Layer 6 of a small transformer language model trained on English Wikipedia (13 layers, counted from 0, width 128).
A neuron's activation on a vector x is SiLU(gate . x) times (in . x), where the dot is the dot product.

Input weights of the MLP neurons that the questions are about. A number n stands for n times 0.0006.
n15 gate: -23 205 89 -101 55 -144 -20 6 -57 31 -8 -6 70 74 -6 -18 35 -87 -86 75 -126 -3 -31 91 -248 38 111 6 73 38 -11 -156 42 -49 -159 133 -57 -57 19 -19 17 -105 -9 -186 160 -121 -71 -60 -80 -89 -68 28 116 -95 25 -101 -222 24 20 0 -56 136 -19 -68 30 42 83 -206 -120 119 -36 -100 18 -170 153 -8 206 -139 -26 -17 24 121 -83 58 -77 -147 38 51 -155 65 -166 -127 -47 118 -63 -111 42 -9 -18 31 -20 -152 -98 -41 -39 69 40 164 24 3 -225 115 3 17 30 -167 -109 6 -83 58 21 -207 -188 -105 46 -146 -109 -50
n25 gate: 3 162 -333 92 111 -11 0 -58 -33 3 0 29 -51 117 -4 228 142 -57 -91 92 -67 217 -157 136 201 -106 -38 -4 45 -40 90 114 -61 -95 -81 -169 51 -14 44 -4 166 163 -265 -72 109 21 -169 -37 51 -40 101 -166 -207 -120 -71 222 112 170 153 -117 -36 25 -192 166 -165 -142 67 -127 68 -87 -124 126 18 -229 161 199 3 90 31 -10 -18 -4 -159 28 65 160 36 192 -193 -69 -25 -128 -25 -260 -177 189 90 33 52 83 49 153 67 28 85 -249 -86 -82 -99 97 26 -18 -54 3 -3 14 4 -91 108 11 56 -11 208 18 49 -98 -53 -181
n27 gate: 6 7 -73 156 17 -183 -104 69 93 9 -126 3 160 179 10 0 -104 10 121 -177 -153 137 65 13 -60 -177 52 66 64 125 9 40 173 -3 -93 142 -40 19 311 155 -111 -92 -70 79 -126 190 32 127 -60 -198 -21 -77 3 -25 53 42 118 24 -28 48 -29 -148 -3 -47 -105 150 -140 -136 3 -3 149 -3 -99 -32 -67 -6 156 -72 -32 -208 -33 74 114 -115 -138 105 -36 -31 -162 120 -146 82 -97 -209 51 -49 9 -36 -44 -6 -6 -6 -132 -52 -40 -115 -41 -212 -126 -102 -146 176 -47 28 113 -64 -13 245 -159 -75 203 -50 149 121 0 -195 -121 25
n31 gate: 65 -271 54 204 -142 60 107 51 14 192 -13 98 -45 -25 -42 34 62 -20 -46 -57 -59 -14 -112 13 -34 20 -151 259 3 198 -19 -144 63 -56 -121 63 -24 -110 19 14 -66 32 -21 144 44 -177 -81 3 -102 -30 -67 73 91 3 -82 0 -47 137 6 -120 301 -54 -122 -242 49 -105 -178 37 -6 126 -196 -136 -68 -66 -48 -51 7 168 71 -10 -166 141 249 -133 -135 -83 -80 102 -7 23 33 119 -73 163 118 -97 148 -229 299 -129 3 139 86 83 12 85 -45 -186 -108 167 24 137 54 84 -78 33 97 88 3 -38 7 106 -128 60 -26 98 28 140
n35 gate: 46 -76 -38 23 186 -108 40 168 7 21 -130 68 -87 -110 131 -45 104 70 -184 -115 -35 -156 -219 58 -21 20 36 -20 -21 -136 -150 -222 -170 137 96 70 -131 -200 35 -14 -234 20 7 14 113 30 258 104 -3 -222 -142 62 195 10 -32 -207 109 -42 -199 175 54 -41 57 -72 -106 145 50 0 -80 -16 158 -81 -89 33 107 114 -82 10 85 -23 138 -60 -102 93 65 127 -61 246 63 -144 -94 -33 -134 123 -29 0 -156 -38 -105 115 13 -101 150 13 -63 56 211 44 62 17 -56 -7 114 141 -180 159 -142 -79 -46 187 -4 -21 -206 -44 -86 -159 25 61
n92 gate: 145 -157 -194 -24 103 -53 -64 25 97 -60 -206 243 -34 -37 167 -7 175 42 111 159 0 67 -290 71 -29 77 202 239 -57 78 -7 84 71 11 -77 -7 -269 -72 -110 124 44 28 -124 -118 -140 -42 -14 171 43 -25 0 282 -29 10 20 194 236 106 44 83 -39 -97 -33 -69 -88 -18 -104 -116 3 -34 11 -102 -158 -59 80 116 76 89 -3 -108 -69 105 181 -16 7 100 -21 129 -250 -55 -141 -134 -60 -119 -52 174 58 -25 150 93 -87 32 39 46 -63 -28 -48 -396 33 -64 -272 -14 54 -103 60 17 68 -36 90 -215 273 -51 -15 209 17 49 -34 30
n97 gate: 46 -106 -237 54 -68 -31 -184 142 -267 -30 15 47 -54 -39 20 99 -75 3 -73 123 -29 291 59 -109 0 -12 -152 13 101 25 -72 -99 166 -34 -12 32 -45 -21 188 -89 -24 97 22 -79 -158 3 -63 16 -79 32 121 -54 142 -116 18 127 264 -77 125 -109 66 183 -59 124 -46 -35 -69 232 -209 67 13 52 101 77 -67 -135 -113 110 9 56 -22 6 -133 14 -148 -195 -107 147 29 -94 12 -15 65 45 8 -168 -27 -88 -106 142 -12 -90 3 53 124 168 -13 -28 199 9 42 21 100 45 -93 31 -47 -155 191 49 -101 74 -3 -72 -86 -107 -60 42
n99 gate: -108 22 -211 244 82 100 -150 -113 99 222 -263 -25 -52 94 120 -66 -63 -260 24 61 13 -90 86 183 476 -60 -42 -98 -16 -65 -38 -88 -65 53 21 -95 84 45 173 209 -105 -28 -118 -130 -120 -88 -14 96 -117 7 -105 188 105 -99 -68 -316 0 -122 123 87 -97 -149 -182 -31 23 33 101 -51 -137 84 58 -3 -91 60 -26 -72 32 43 -35 55 205 173 65 -139 -18 -67 -68 155 112 63 96 184 -36 -110 -124 3 -132 -18 48 -160 -144 -82 39 -206 60 -137 -15 -32 119 -36 52 119 -112 -97 -252 18 -29 40 0 41 56 40 -7 136 4 -53 126 38
n157 gate: -92 205 189 -18 54 -46 34 -50 -40 8 98 -28 -18 129 -147 -22 10 116 -81 26 177 -64 -74 -166 -87 -100 -61 89 47 -215 -32 -195 78 -151 51 -107 -125 71 -81 116 35 -47 85 -43 -6 -226 80 -94 -146 68 -39 -134 -40 -82 -55 -179 93 -151 -70 -110 -181 74 -6 -169 -147 -19 157 128 -83 -74 -152 3 -130 -51 -6 -21 114 -145 -145 119 -22 60 78 -159 -111 -19 3 -29 -44 -47 -18 -24 76 9 50 133 -133 12 170 -59 60 173 -48 76 3 -36 124 58 -93 -98 3 30 -93 116 74 75 -43 152 54 -122 159 -78 -146 -43 250 -27 -68 -23
n177 gate: 224 84 44 53 -179 -9 -49 112 6 36 -25 -150 -84 -40 -9 -3 3 -23 23 152 188 -12 -34 -76 110 -9 -49 -26 0 -141 -56 114 -116 -104 -184 -135 -81 167 99 -28 22 -3 24 0 -3 43 -56 -132 252 -9 -3 79 18 -25 78 43 -21 78 141 142 67 -6 115 -152 -62 0 52 -95 -98 79 71 0 -89 -169 140 106 71 53 -85 72 252 -20 -80 16 109 27 100 -101 118 -158 17 -116 52 -70 -152 -11 53 -38 96 -102 -54 9 193 -243 -18 -37 0 -67 -145 41 91 -49 -44 48 -5 40 -26 -166 193 43 100 -105 -9 -143 17 120 53 31
n245 gate: -73 57 73 -115 122 -16 49 172 53 -66 -126 76 -109 65 -79 -110 -115 -217 143 -142 49 0 215 -82 166 -180 7 204 -29 65 13 -100 111 35 128 40 10 -234 0 41 -52 -177 20 -92 -26 16 -120 268 122 112 92 82 -135 -168 12 91 69 54 -161 -3 245 188 -31 -41 120 -216 -113 13 -77 -22 -7 42 109 10 -53 -6 226 46 -19 28 -149 102 -68 86 -79 105 -65 141 -24 60 71 -13 120 -12 82 -18 -116 46 -198 174 -70 162 -32 -45 83 134 51 -185 -54 -98 7 -41 -46 0 -67 32 -170 -93 3 -130 -34 10 -121 -143 -151 -121 -193 -90
n255 gate: -47 3 62 166 -6 168 30 -77 0 197 -138 -95 -64 -183 160 -3 23 -24 -18 107 -9 156 -128 171 -90 -96 29 -181 -155 -95 -9 -41 -46 -45 -66 129 137 -41 -55 -158 -113 74 -60 95 37 -57 27 41 -80 -80 -93 59 -89 148 110 -107 -178 -72 -182 -39 -110 -154 -72 -41 8 9 35 -22 -33 -47 -56 -20 3 48 62 70 -30 147 -83 9 9 -45 -167 10 -12 156 76 -44 -107 -30 -76 71 160 146 -16 -95 165 89 -248 189 278 79 69 36 164 -96 32 -24 -51 138 -38 69 27 -18 114 -57 37 142 -136 -102 6 -78 98 67 66 9 -207 3
n258 gate: -157 -54 -21 -3 -62 -354 -53 -121 4 78 0 -188 -3 -18 -85 -11 15 -98 3 71 -66 -84 66 4 150 0 -19 -124 53 18 -145 -94 -263 -87 45 -185 -39 -10 26 -4 -136 37 54 14 263 -24 92 -141 28 -46 -162 141 -163 37 -103 59 -131 -76 -13 141 -18 -60 -49 10 113 -254 77 -375 -86 -133 -57 130 217 -148 -11 17 89 -42 -17 7 7 83 -63 23 -127 -172 -88 44 131 10 97 -156 160 -81 0 89 -125 -113 130 17 141 -10 163 3 -93 41 73 -126 188 -194 40 -89 -19 78 -239 10 0 167 -24 88 -128 183 167 -21 273 27 -227 -23
n259 gate: 72 -17 26 19 -57 107 110 -111 112 152 -22 20 -71 -31 125 -109 -131 -77 9 -17 145 -64 -166 -16 152 -51 -143 117 -20 162 40 -83 6 -13 13 73 -33 85 -128 34 -113 -13 130 52 49 19 97 103 108 -49 -78 -102 -170 114 -92 -15 -16 -137 -166 -209 133 -36 79 -47 -57 -125 20 95 26 -276 -177 39 177 41 -49 -37 -104 -36 128 225 -59 25 34 243 -101 61 -58 56 177 163 -48 -56 -154 12 168 -122 -94 -46 -117 -34 124 248 70 42 -71 142 87 3 33 117 194 19 81 -16 118 -38 217 -26 -75 71 235 136 20 -39 -13 -161 212 -117
n305 gate: 34 -281 116 165 25 -176 83 7 -46 12 -137 -31 -30 -69 -141 -156 84 113 -185 -18 -103 62 -76 118 -67 38 153 84 -87 181 -43 -60 -30 41 -184 235 106 144 26 37 -187 -30 -82 -195 214 -34 -50 206 53 -109 15 12 -182 -96 -145 -10 -3 4 -82 -4 -59 -199 -244 57 -67 -4 -7 -127 3 50 -84 0 -168 -153 184 -66 64 -98 70 -145 25 241 29 -84 -168 238 174 86 -21 -13 -7 3 117 146 -99 -33 -87 -231 136 87 14 79 -65 58 214 24 -11 -3 61 111 93 24 59 -70 -116 203 121 232 -34 36 162 92 4 145 -85 -61 -66 -69
n15 in: -90 -37 30 80 142 83 148 90 -3 -84 46 93 11 141 3 -52 88 168 -12 -32 64 28 -81 -57 -33 -44 -116 -36 -98 134 -20 12 -39 173 0 62 -122 89 -205 60 -39 -66 70 15 -63 3 75 116 18 84 -222 -174 69 65 -130 -83 -9 58 -71 9 -63 57 -62 -75 -90 82 -171 145 148 -66 0 -198 -24 143 -15 -31 -99 -201 132 34 -54 0 124 -69 -39 40 173 154 -92 40 -68 -224 -86 71 198 -121 0 -93 -77 -78 41 -189 -126 12 -34 29 37 21 -58 122 22 61 -29 -37 14 143 179 76 0 112 -53 9 37 247 29 -166 -104 -77
n25 in: -143 -238 10 -12 -70 74 112 117 -160 -79 -105 165 126 24 148 158 -35 -6 22 332 216 -13 -60 -32 7 -130 -68 -100 123 -23 -157 20 79 -3 -28 36 -174 34 -21 -112 -9 128 155 -32 -55 -76 -25 -155 16 -71 263 50 3 -162 3 116 162 145 70 119 19 185 -36 -43 -15 -121 -13 -23 15 218 -166 -80 36 177 105 -139 -25 100 78 186 62 -19 -3 -60 78 -33 29 22 7 34 67 50 -89 -49 -33 184 -68 -42 156 109 107 16 44 -175 -82 -38 -120 70 27 55 -30 -50 -49 -37 48 66 -16 163 78 -121 73 13 -116 112 -60 198 316 9
n27 in: 31 15 130 -31 -179 12 -26 77 45 -170 11 -71 -50 80 34 -255 64 78 -122 28 -164 -140 79 20 -107 -63 43 206 73 47 155 150 136 -55 -43 -3 84 -17 -52 -83 -86 0 84 112 -47 -17 -71 180 113 -65 -37 13 65 36 58 -108 -12 -69 -8 15 32 -91 11 -181 -89 -167 18 -154 -21 74 -231 46 -139 92 131 84 -6 -6 -62 -83 122 -52 188 3 165 91 -44 -22 33 119 -29 11 -180 25 -28 -39 14 -100 108 14 46 -44 -112 -93 18 -226 -124 58 -57 41 58 -9 -219 76 -145 14 -3 27 -31 67 194 -78 145 -82 -32 -126 -87 -75
n31 in: 23 -15 210 221 -108 -145 44 -9 36 -24 -14 -51 148 184 3 -113 -62 -80 6 -13 -3 22 -65 -68 -85 -167 -19 -116 -164 27 -40 55 -126 -126 -44 -36 18 129 -14 -201 -3 -181 94 81 -15 73 -80 -134 -63 51 159 72 108 226 -85 0 -96 -162 -8 -260 -18 42 67 17 68 208 -130 15 -78 46 -111 -165 123 -47 100 -14 -98 39 -32 93 -51 -178 79 -10 -42 -3 36 -176 -123 63 3 -112 -76 -37 33 -151 97 75 -116 49 44 -3 173 73 -21 -52 -89 177 129 -3 -34 -15 3 60 28 -119 89 -126 -58 74 49 -112 -83 33 -44 -145 66 102
n35 in: 47 264 -91 129 186 -58 176 -81 -29 51 -43 -71 83 -67 -37 385 -102 150 -156 75 -57 -47 13 42 -56 -92 -68 100 63 39 28 -26 -149 -177 -161 0 167 62 3 10 240 155 -10 -55 -88 -22 12 -76 -3 -6 37 -8 182 -6 -64 -154 26 -56 155 85 -154 -84 -33 -108 -198 -170 -23 -23 -76 -16 212 131 -88 101 190 -3 -3 158 -121 9 -95 28 -52 -32 97 -194 -16 52 110 22 54 -25 -124 138 14 127 -65 -13 -83 115 -91 83 28 92 -73 -151 -13 51 -35 -170 -279 53 63 28 39 -88 3 -111 16 -84 47 -141 100 83 101 -69 -109 -28
n92 in: 25 -27 -20 -8 -87 40 109 128 0 87 83 -102 88 170 -130 106 -9 -135 -48 77 3 24 208 118 85 -65 -33 107 -59 0 -103 -44 46 -162 130 -65 53 -87 -49 -67 27 137 24 110 -12 3 75 115 -50 -15 88 -63 12 19 19 40 -55 -18 -66 97 -153 -61 130 86 -104 -53 -36 23 29 87 123 -19 114 57 -3 17 0 128 125 -236 91 62 -49 242 -148 0 52 177 -18 -87 77 -56 -137 -99 25 -138 -53 -218 -92 -215 -42 163 60 -74 28 -54 -87 9 -5 -185 -170 20 90 84 156 -102 75 -18 28 102 -200 97 -95 -95 156 20 24 5
n97 in: 111 -158 232 -92 -13 -60 108 -52 80 37 -102 6 -66 -60 -139 -31 139 3 62 -337 62 -57 -44 226 -52 95 92 39 84 -103 116 -99 -157 104 -36 26 -102 3 -85 -29 48 143 -3 -130 -52 -56 61 -93 -79 -27 -22 87 6 -78 215 103 -46 56 29 73 -45 -186 76 93 -28 120 -22 -98 202 -105 110 125 -146 71 -22 -20 -3 -82 79 -169 -64 92 -191 -60 -188 3 -67 -95 -6 -175 -182 -79 39 -37 -68 -91 119 24 -12 41 53 -15 128 -116 -35 3 -53 -60 -119 33 66 24 30 134 121 -27 97 58 -41 -135 3 -164 -65 -45 56 82 -89 164
n99 in: -58 88 -42 93 -18 151 6 42 139 105 -94 -30 -6 287 96 -27 -3 29 -130 -114 -111 -99 84 95 169 55 -34 3 8 74 125 -52 -45 -12 189 140 -79 -69 31 197 -3 -14 -40 80 102 20 34 91 -189 63 -124 -90 69 51 20 -104 -57 -250 -48 188 -140 -189 125 -106 -3 -48 -40 -90 107 -75 -21 19 -12 -9 -39 28 -75 57 -115 0 57 -116 -39 -219 -72 -77 119 196 89 52 -23 14 -73 25 -72 -64 -51 -9 -144 118 26 -203 -50 -153 -26 -133 12 -12 -36 -98 -64 87 -85 -175 8 -55 -48 -90 -14 34 157 -61 -71 104 -128 -261 -13 -56
n157 in: -165 180 44 -106 18 -3 73 24 -65 49 59 91 -11 132 9 69 90 -3 -154 103 -52 -192 70 -146 36 -43 -172 -79 162 -73 81 -102 -47 156 -57 193 -146 99 30 111 -41 6 60 -76 71 -34 -147 33 -139 47 116 137 -192 28 -11 76 -50 -117 50 15 -44 -38 -88 -68 70 -15 61 -160 -8 -147 136 11 -9 -106 -74 34 63 32 110 -6 -15 -63 11 -87 -59 116 123 78 -190 -59 -3 8 -78 -59 56 132 -34 -144 -141 -20 -46 -180 29 119 203 171 39 58 -100 47 -73 83 60 65 -55 171 132 -246 -122 3 30 -33 66 76 123 37 -43 17
n177 in: 111 -26 45 43 -29 31 -145 6 6 -311 32 -39 13 149 55 -103 159 97 98 -59 -135 -79 29 75 -26 49 -21 31 130 -115 -8 29 -48 74 -19 103 51 84 -79 -97 119 -62 -203 101 48 -85 -170 -26 79 -23 -47 -51 -76 165 16 -41 -149 32 40 -147 67 -8 -100 24 41 82 -73 31 -35 -5 -57 -5 85 58 -48 -187 -44 59 -46 13 145 41 79 -154 39 -49 246 -67 -23 -124 116 -145 11 -160 68 -16 0 -28 80 -41 -139 -17 -3 -135 -115 -82 156 8 -54 -17 113 79 -20 -59 122 52 162 -8 51 -90 38 -197 92 72 11 -90 -12 29
n245 in: 141 15 -6 60 68 -119 44 105 -24 144 9 -48 119 -131 -50 146 -88 -100 -12 41 28 -3 3 92 30 -120 -298 45 0 -66 0 -6 -79 62 -50 -218 36 83 -25 97 6 -98 -128 -27 -132 96 0 -107 -202 -63 -47 142 -36 48 20 -19 75 98 42 -78 54 -99 -8 9 -16 -175 137 -18 -13 35 -6 -102 -78 -9 -124 -48 81 -254 -121 -249 157 117 -48 -154 72 -25 66 -17 -9 -66 15 17 -112 -74 44 -266 -40 144 61 -52 -79 -65 -9 -71 47 -142 18 107 -161 -191 62 105 -11 -26 -53 -93 95 -108 205 -152 80 122 80 -83 -32 -46 -123 -34
n255 in: 31 -163 -54 44 -53 142 115 106 -8 26 -41 106 13 -20 34 50 191 133 -138 66 25 6 -196 -35 -271 -241 6 -84 -36 105 -26 -69 -97 16 82 -13 22 75 25 -57 140 83 -58 11 122 -61 114 -138 -84 14 39 -14 14 -13 8 7 76 -19 0 105 75 -65 -25 -36 30 -90 -14 57 -22 -73 49 -30 43 132 30 -21 -89 -24 -75 23 -44 71 58 169 -73 131 32 -72 -78 0 -56 -174 45 77 -12 182 -13 -114 -36 146 -32 99 -93 -3 104 137 36 185 111 121 -14 89 163 26 -120 123 78 -44 -42 -3 -53 8 108 -137 -34 168 -71 33
n258 in: 6 169 -77 -6 -43 -76 145 58 -77 -11 6 96 131 -100 -20 36 -28 85 -130 -17 139 136 -56 -245 -13 -97 40 223 -96 -60 -76 94 -15 103 -31 105 -195 77 -81 27 -18 68 212 249 -116 -178 -171 49 158 16 -90 -133 -26 -124 -105 100 112 -150 -93 -13 98 138 -12 0 18 294 -30 58 -80 117 -64 -9 -103 31 -16 64 -49 -80 28 -133 126 106 96 178 -141 20 127 -46 59 -95 -63 -34 -186 -97 -38 -131 58 -35 7 -120 -130 13 -116 97 120 -146 102 54 53 159 171 28 105 34 -47 90 -16 -26 219 -106 -43 -16 -207 -120 -69 -19 20 -60
n259 in: -9 94 210 6 -74 0 112 -96 84 68 137 -72 -60 6 -105 -106 -75 -144 110 -69 22 -254 -155 213 -30 -50 -244 185 -119 134 -40 -36 98 -64 38 134 -176 26 72 -47 90 -43 195 -140 216 0 129 -143 -36 -63 177 -90 -114 -17 -180 71 81 -107 45 -194 -24 42 67 -66 38 84 260 -75 -30 -89 6 -19 -39 -52 3 111 35 39 -52 -54 -166 96 8 -85 -128 74 12 11 119 92 12 -123 -91 93 -13 -50 -26 69 46 -60 -58 71 26 -6 -104 20 -114 -41 5 140 46 -20 -42 -26 -130 -217 -30 -51 -29 71 58 94 -3 -77 15 -3 107 59
n305 in: 87 12 -47 -78 -205 -35 119 112 -21 95 22 -123 117 -40 -61 -54 124 141 155 -74 127 188 36 186 195 -63 -6 64 67 99 59 83 -30 6 -91 175 -65 -56 -16 18 107 82 42 -70 -109 -183 -20 -107 -24 109 97 -8 117 58 110 124 -82 -45 107 -135 3 53 -46 36 27 15 -94 -159 -60 -70 -29 -54 0 106 47 187 153 193 31 30 -53 57 47 6 -167 -124 -23 -53 42 14 -3 118 58 -42 18 128 14 187 120 20 -159 49 -52 -29 -23 227 54 0 -21 116 96 105 98 0 -198 77 64 -38 -8 15 123 0 -168 -49 -11 -85 -224 -41

Each question shows a token from some text and the vector x that enters the MLP there. A number n stands for n times 0.012.

"wall": -42 43 180 -99 -112 -40 43 -13 149 40 151 61 62 -5 -6 43 75 11 86 71 -37 82 75 -81 -32 46 -57 -15 155 84 -21 -83 -47 14 45 13 -90 38 17 -17 161 87 122 112 53 122 25 6 -91 89 12 -91 -9 -37 103 105 35 -35 17 19 -84 140 -80 -31 -39 33 -13 49 92 79 167 88 -56 13 -53 -18 -22 32 -18 79 -15 -41 79 -6 164 14 37 24 -50 67 -1 -29 24 66 38 63 -161 -75 -34 -11 33 -128 -23 -3 -43 106 -132 90 79 -69 66 -129 149 11 26 -66 -18 -29 -116 -22 43 -79 -88 92 62 -201 -7 49
The neuron with the highest activation: n157

".": -53 -68 -32 27 94 -61 11 -73 76 20 -86 69 -102 -113 -4 37 19 40 -15 -126 3 60 -19 13 -13 -76 105 -23 -179 17 -27 53 -92 -53 2 147 -18 -31 -137 -51 -18 -88 -42 -22 43 110 -19 -53 8 -63 -178 -75 -3 45 99 -19 -110 -127 34 43 14 28 -34 131 4 79 -79 0 51 82 -43 -19 -76 28 -64 304 40 12 -50 42 -28 84 78 33 28 46 55 39 -22 20 -61 161 36 15 36 49 -68 39 24 134 85 -79 -67 -10 104 55 25 -81 -30 -36 51 -86 193 -43 147 23 52 12 -77 -27 16 27 118 24 -80 41 8 -50
Which neuron fires most, and how strongly? n255, at about 0.59

" as": -87 56 -97 40 65 17 -52 48 70 17 65 -60 -24 -8 -10 72 23 -125 -130 60 -13 53 13 -45 -6 -18 -52 2 -66 83 -33 -26 4 20 226 -7 -77 86 -82 60 -159 28 90 35 5 -112 9 -51 60 -69 -76 -112 -144 58 116 102 -100 -85 -112 -73 21 -229 -102 176 126 10 150 22 53 -12 -47 -112 -35 -51 -44 -70 -102 145 -42 20 -15 37 -137 57 67 -12 33 27 154 -10 -86 75 108 77 135 4 -30 -33 -147 -8 -75 100 50 -32 28 -46 -90 20 -53 -4 -105 -28 -26 -58 5 41 -53 68 8 10 48 -38 -4 -87 -4 -101 8 -1
The neuron with the highest activation: n259

"er": -34 -33 36 -144 -20 -38 13 3 6 70 -5 -129 31 -87 10 -25 -12 154 146 -2 -159 48 177 -88 -85 -107 124 -87 28 -38 -4 121 9 -43 -73 -69 -120 132 -56 -63 -41 54 -11 23 -79 26 108 -53 12 8 80 -72 31 -122 90 133 7 -21 -136 -4 43 103 -16 3 -10 91 68 -1 54 83 117 75 31 -28 -78 -5 67 142 -43 -61 -105 51 145 -66 52 0 -48 -3 81 -35 67 28 119 -90 62 58 48 75 -76 -108 -74 -35 46 -13 38 85 104 -92 33 -52 -30 -68 84 -56 -58 -57 -72 26 -65 83 -190 -37 -27 65 -3 -100 -53 -107
The neuron with the highest activation: n99

" couple": 45 12 -64 -70 147 -9 114 0 -8 34 74 -96 -53 -56 47 -112 78 -149 5 68 -43 68 -20 18 -41 28 112 96 -76 -139 56 118 44 6 -83 -84 -39 -20 -60 78 -23 73 62 50 21 62 58 -47 -112 -11 49 -98 55 40 19 -31 -204 -22 -64 -140 88 79 -29 162 103 -52 9 29 13 154 65 65 -76 5 -54 -76 -33 2 -42 -5 76 82 -77 -11 -19 -9 -40 -65 28 67 113 90 -39 114 59 -42 65 -17 -31 -89 68 -91 -50 -135 -1 76 25 -51 108 66 181 -43 117 -148 -77 -60 45 14 59 -19 -215 90 11 0 80 107 72 -41
Which three neurons fire most, strongest first? n35, n157, n27

" attended": -43 26 -80 -109 -22 61 -117 -25 -74 22 64 14 -204 52 -72 -163 169 62 -23 8 -120 41 -11 81 -6 -24 9 -52 -19 -26 -42 99 -36 0 164 92 -30 29 -39 -129 -33 -5 -38 -13 13 -17 52 -83 -123 25 90 -39 83 50 39 140 -158 -17 36 69 119 84 -60 138 28 43 -13 27 -36 -8 -13 47 -43 25 -57 -73 -35 20 -24 -121 -27 -15 33 17 67 -22 -1 -58 -5 -113 -3 42 -22 -13 84 8 118 -11 -37 1 -113 -40 -61 -42 208 -106 12 110 -1 82 166 -3 184 -35 109 41 29 94 -70 67 -129 11 -87 -99 41 -135 50 -42
Which neuron fires most, and how strongly? n97, at about 0.26

" on": -146 52 46 -32 -21 -70 76 41 111 -14 -4 -145 -17 76 -142 -14 -31 14 19 82 68 7 -51 7 -18 55 -78 -146 20 115 35 -47 18 35 100 33 40 48 -156 -57 1 45 30 -43 -5 85 54 -89 0 -7 -116 -79 3 20 109 98 -101 -35 -213 -86 11 7 -12 147 -136 -53 -104 43 -62 -73 57 3 82 47 -4 -80 81 5 -50 -132 18 -119 -3 -94 -38 -54 17 36 166 50 24 109 29 67 64 84 17 -30 -29 -51 41 -5 16 37 223 47 103 72 -88 74 112 -35 -105 -113 -21 8 51 -109 -11 1 -108 -57 119 -51 29 -52 44 27
The neuron with the highest activation: n25

" Award": 45 -106 16 -3 -45 -30 12 15 -201 16 -35 65 32 -36 -95 -62 16 -80 86 -20 -37 2 123 63 -121 80 -80 -36 52 17 134 105 -5 -114 -28 99 108 62 -31 -177 -22 1 60 94 80 -104 80 -70 -103 119 -11 -14 -126 87 82 -107 2 -68 37 77 21 -62 -98 -11 -60 62 -63 -117 37 101 -21 4 -37 -22 -9 151 2 105 0 121 59 12 -30 31 49 28 87 -34 -42 -126 36 -5 11 -4 24 36 114 36 38 17 -98 -43 62 -21 113 -13 -56 -96 -29 32 300 4 168 -64 -71 74 -63 36 -43 114 -5 -143 37 -72 -88 -66 -30 64
The two highest activations, in order: n305, n177

" not": -85 81 -26 -34 29 -46 -119 -30 -18 19 101 -85 -121 -70 -70 -25 48 84 -201 -33 -203 -139 -90 139 70 105 90 40 -74 14 35 68 2 138 83 -8 58 10 -44 -70 -14 53 143 4 -5 -40 -9 -92 -57 -41 -34 -8 -56 0 -11 44 61 -150 -135 -101 -13 2 -35 85 105 9 115 58 118 -8 -20 6 16 153 -82 -133 -60 96 -141 16 56 121 -122 30 2 -23 83 32 -15 -14 -60 10 59 18 -2 76 -125 -23 -88 104 64 61 5 -2 73 -34 -26 -63 -210 -88 24 -66 3 -27 -76 53 -64 -4 56 103 59 20 15 -105 38 -7 83 -31
Which three neurons fire most, strongest first? n31, n259, n15

"ley": 23 54 19 -42 28 53 -19 -139 109 38 72 -98 24 2 5 8 132 -4 23 63 -67 57 26 15 19 -59 65 119 55 -66 78 -16 89 76 -74 -11 -83 65 -71 -44 205 55 -54 139 -49 58 76 14 -61 20 66 -258 14 2 144 29 -32 41 26 43 31 73 27 -63 -74 5 -6 -55 101 55 107 46 57 -18 54 -7 -16 77 -90 58 -92 -154 88 -105 69 5 -4 -91 5 -70 12 33 7 42 48 14 -132 -79 -5 -22 -2 35 -98 16 -116 91 -65 -96 52 22 150 19 34 22 -12 -37 -83 119 -99 148 -72 -55 -13 15 -25 -152 24 -43
Which neuron fires most, and how strongly? n245, at about 0.3

" side": 16 45 -96 -49 -166 7 -39 -112 20 16 -23 56 -3 82 -13 -114 163 146 68 -4 -166 105 -2 -4 -40 84 73 -70 -31 41 41 98 0 -10 118 -63 68 14 -23 50 51 38 85 -48 60 -17 76 82 -68 -12 11 -100 15 -9 75 144 -69 -76 -73 75 103 -31 -29 50 84 134 8 53 85 104 -120 67 -92 -75 -104 71 11 17 -8 -70 127 22 -19 -79 -76 5 -88 29 34 10 -78 26 71 -74 106 3 -35 0 -34 3 33 -120 -78 -104 126 63 146 148 114 165 22 -70 73 -62 -13 -140 77 35 -77 -81 -114 -20 122 82 58 35 37 -64
Which neuron fires most, and how strongly? n35, at about 0.51

" |": -7 -46 45 -27 -88 -53 29 25 -22 243 28 40 -24 -52 10 -35 92 56 69 31 -45 37 -24 -13 22 -78 -57 23 -55 28 15 9 -34 10 0 81 -24 30 -54 -38 -93 -9 -50 102 -53 23 -25 11 -49 -67 -21 -88 81 40 115 84 -5 -47 -84 -37 114 -31 -20 -149 -36 53 28 48 -6 45 -83 -90 2 17 -94 12 30 -24 -6 -12 -51 -49 30 117 28 -8 -13 -15 -54 -30 11 74 29 64 34 -17 36 -34 -67 -9 -90 -73 45 -15 94 36 10 2 -149 -52 65 51 101 -16 119 -12 -54 -15 9 60 40 -109 9 35 -35 71 -42 33
The two highest activations, in order: n31, n255

"es": 13 9 10 -180 -55 29 68 -39 38 103 13 -9 131 28 25 1 -51 78 50 38 -1 140 91 -60 76 77 85 9 -46 -96 -50 50 -26 94 69 25 -32 153 4 82 -2 114 65 -21 -43 -65 4 -92 -127 29 113 -140 20 124 110 94 -102 50 -103 3 40 91 -76 29 -119 73 15 9 66 81 -35 78 -66 31 -65 -20 -152 83 20 79 -47 17 120 72 48 42 -37 95 109 -60 97 55 -38 -71 54 -30 29 -40 -33 7 95 -22 16 9 70 80 92 103 50 28 34 -58 83 -51 -88 -49 -55 138 6 2 -110 -2 -105 33 -13 -104 -88 -130
Which neuron fires most, and how strongly? n27, at about 0.19

"can": -6 -29 71 13 -28 -17 -51 -38 140 -42 133 -95 76 -53 47 -19 41 41 -3 60 -90 -79 59 -34 107 -131 24 -48 128 77 -160 91 -56 -8 -262 70 19 24 72 18 -25 39 -64 81 99 95 -26 90 -83 25 -47 -124 -3 -27 18 -35 -39 -60 -12 -76 -106 23 41 -24 -104 141 -78 -8 105 -42 6 117 -122 -15 90 -46 86 9 -133 24 20 -113 -2 -7 70 -4 -20 30 -68 2 -56 31 22 79 70 80 -102 -91 -39 26 -62 -98 46 -50 -24 12 -5 43 106 53 50 -11 190 -63 -4 -14 -97 76 -110 -10 -55 -115 -58 -23 -45 117 129 28
The neuron with the highest activation: n245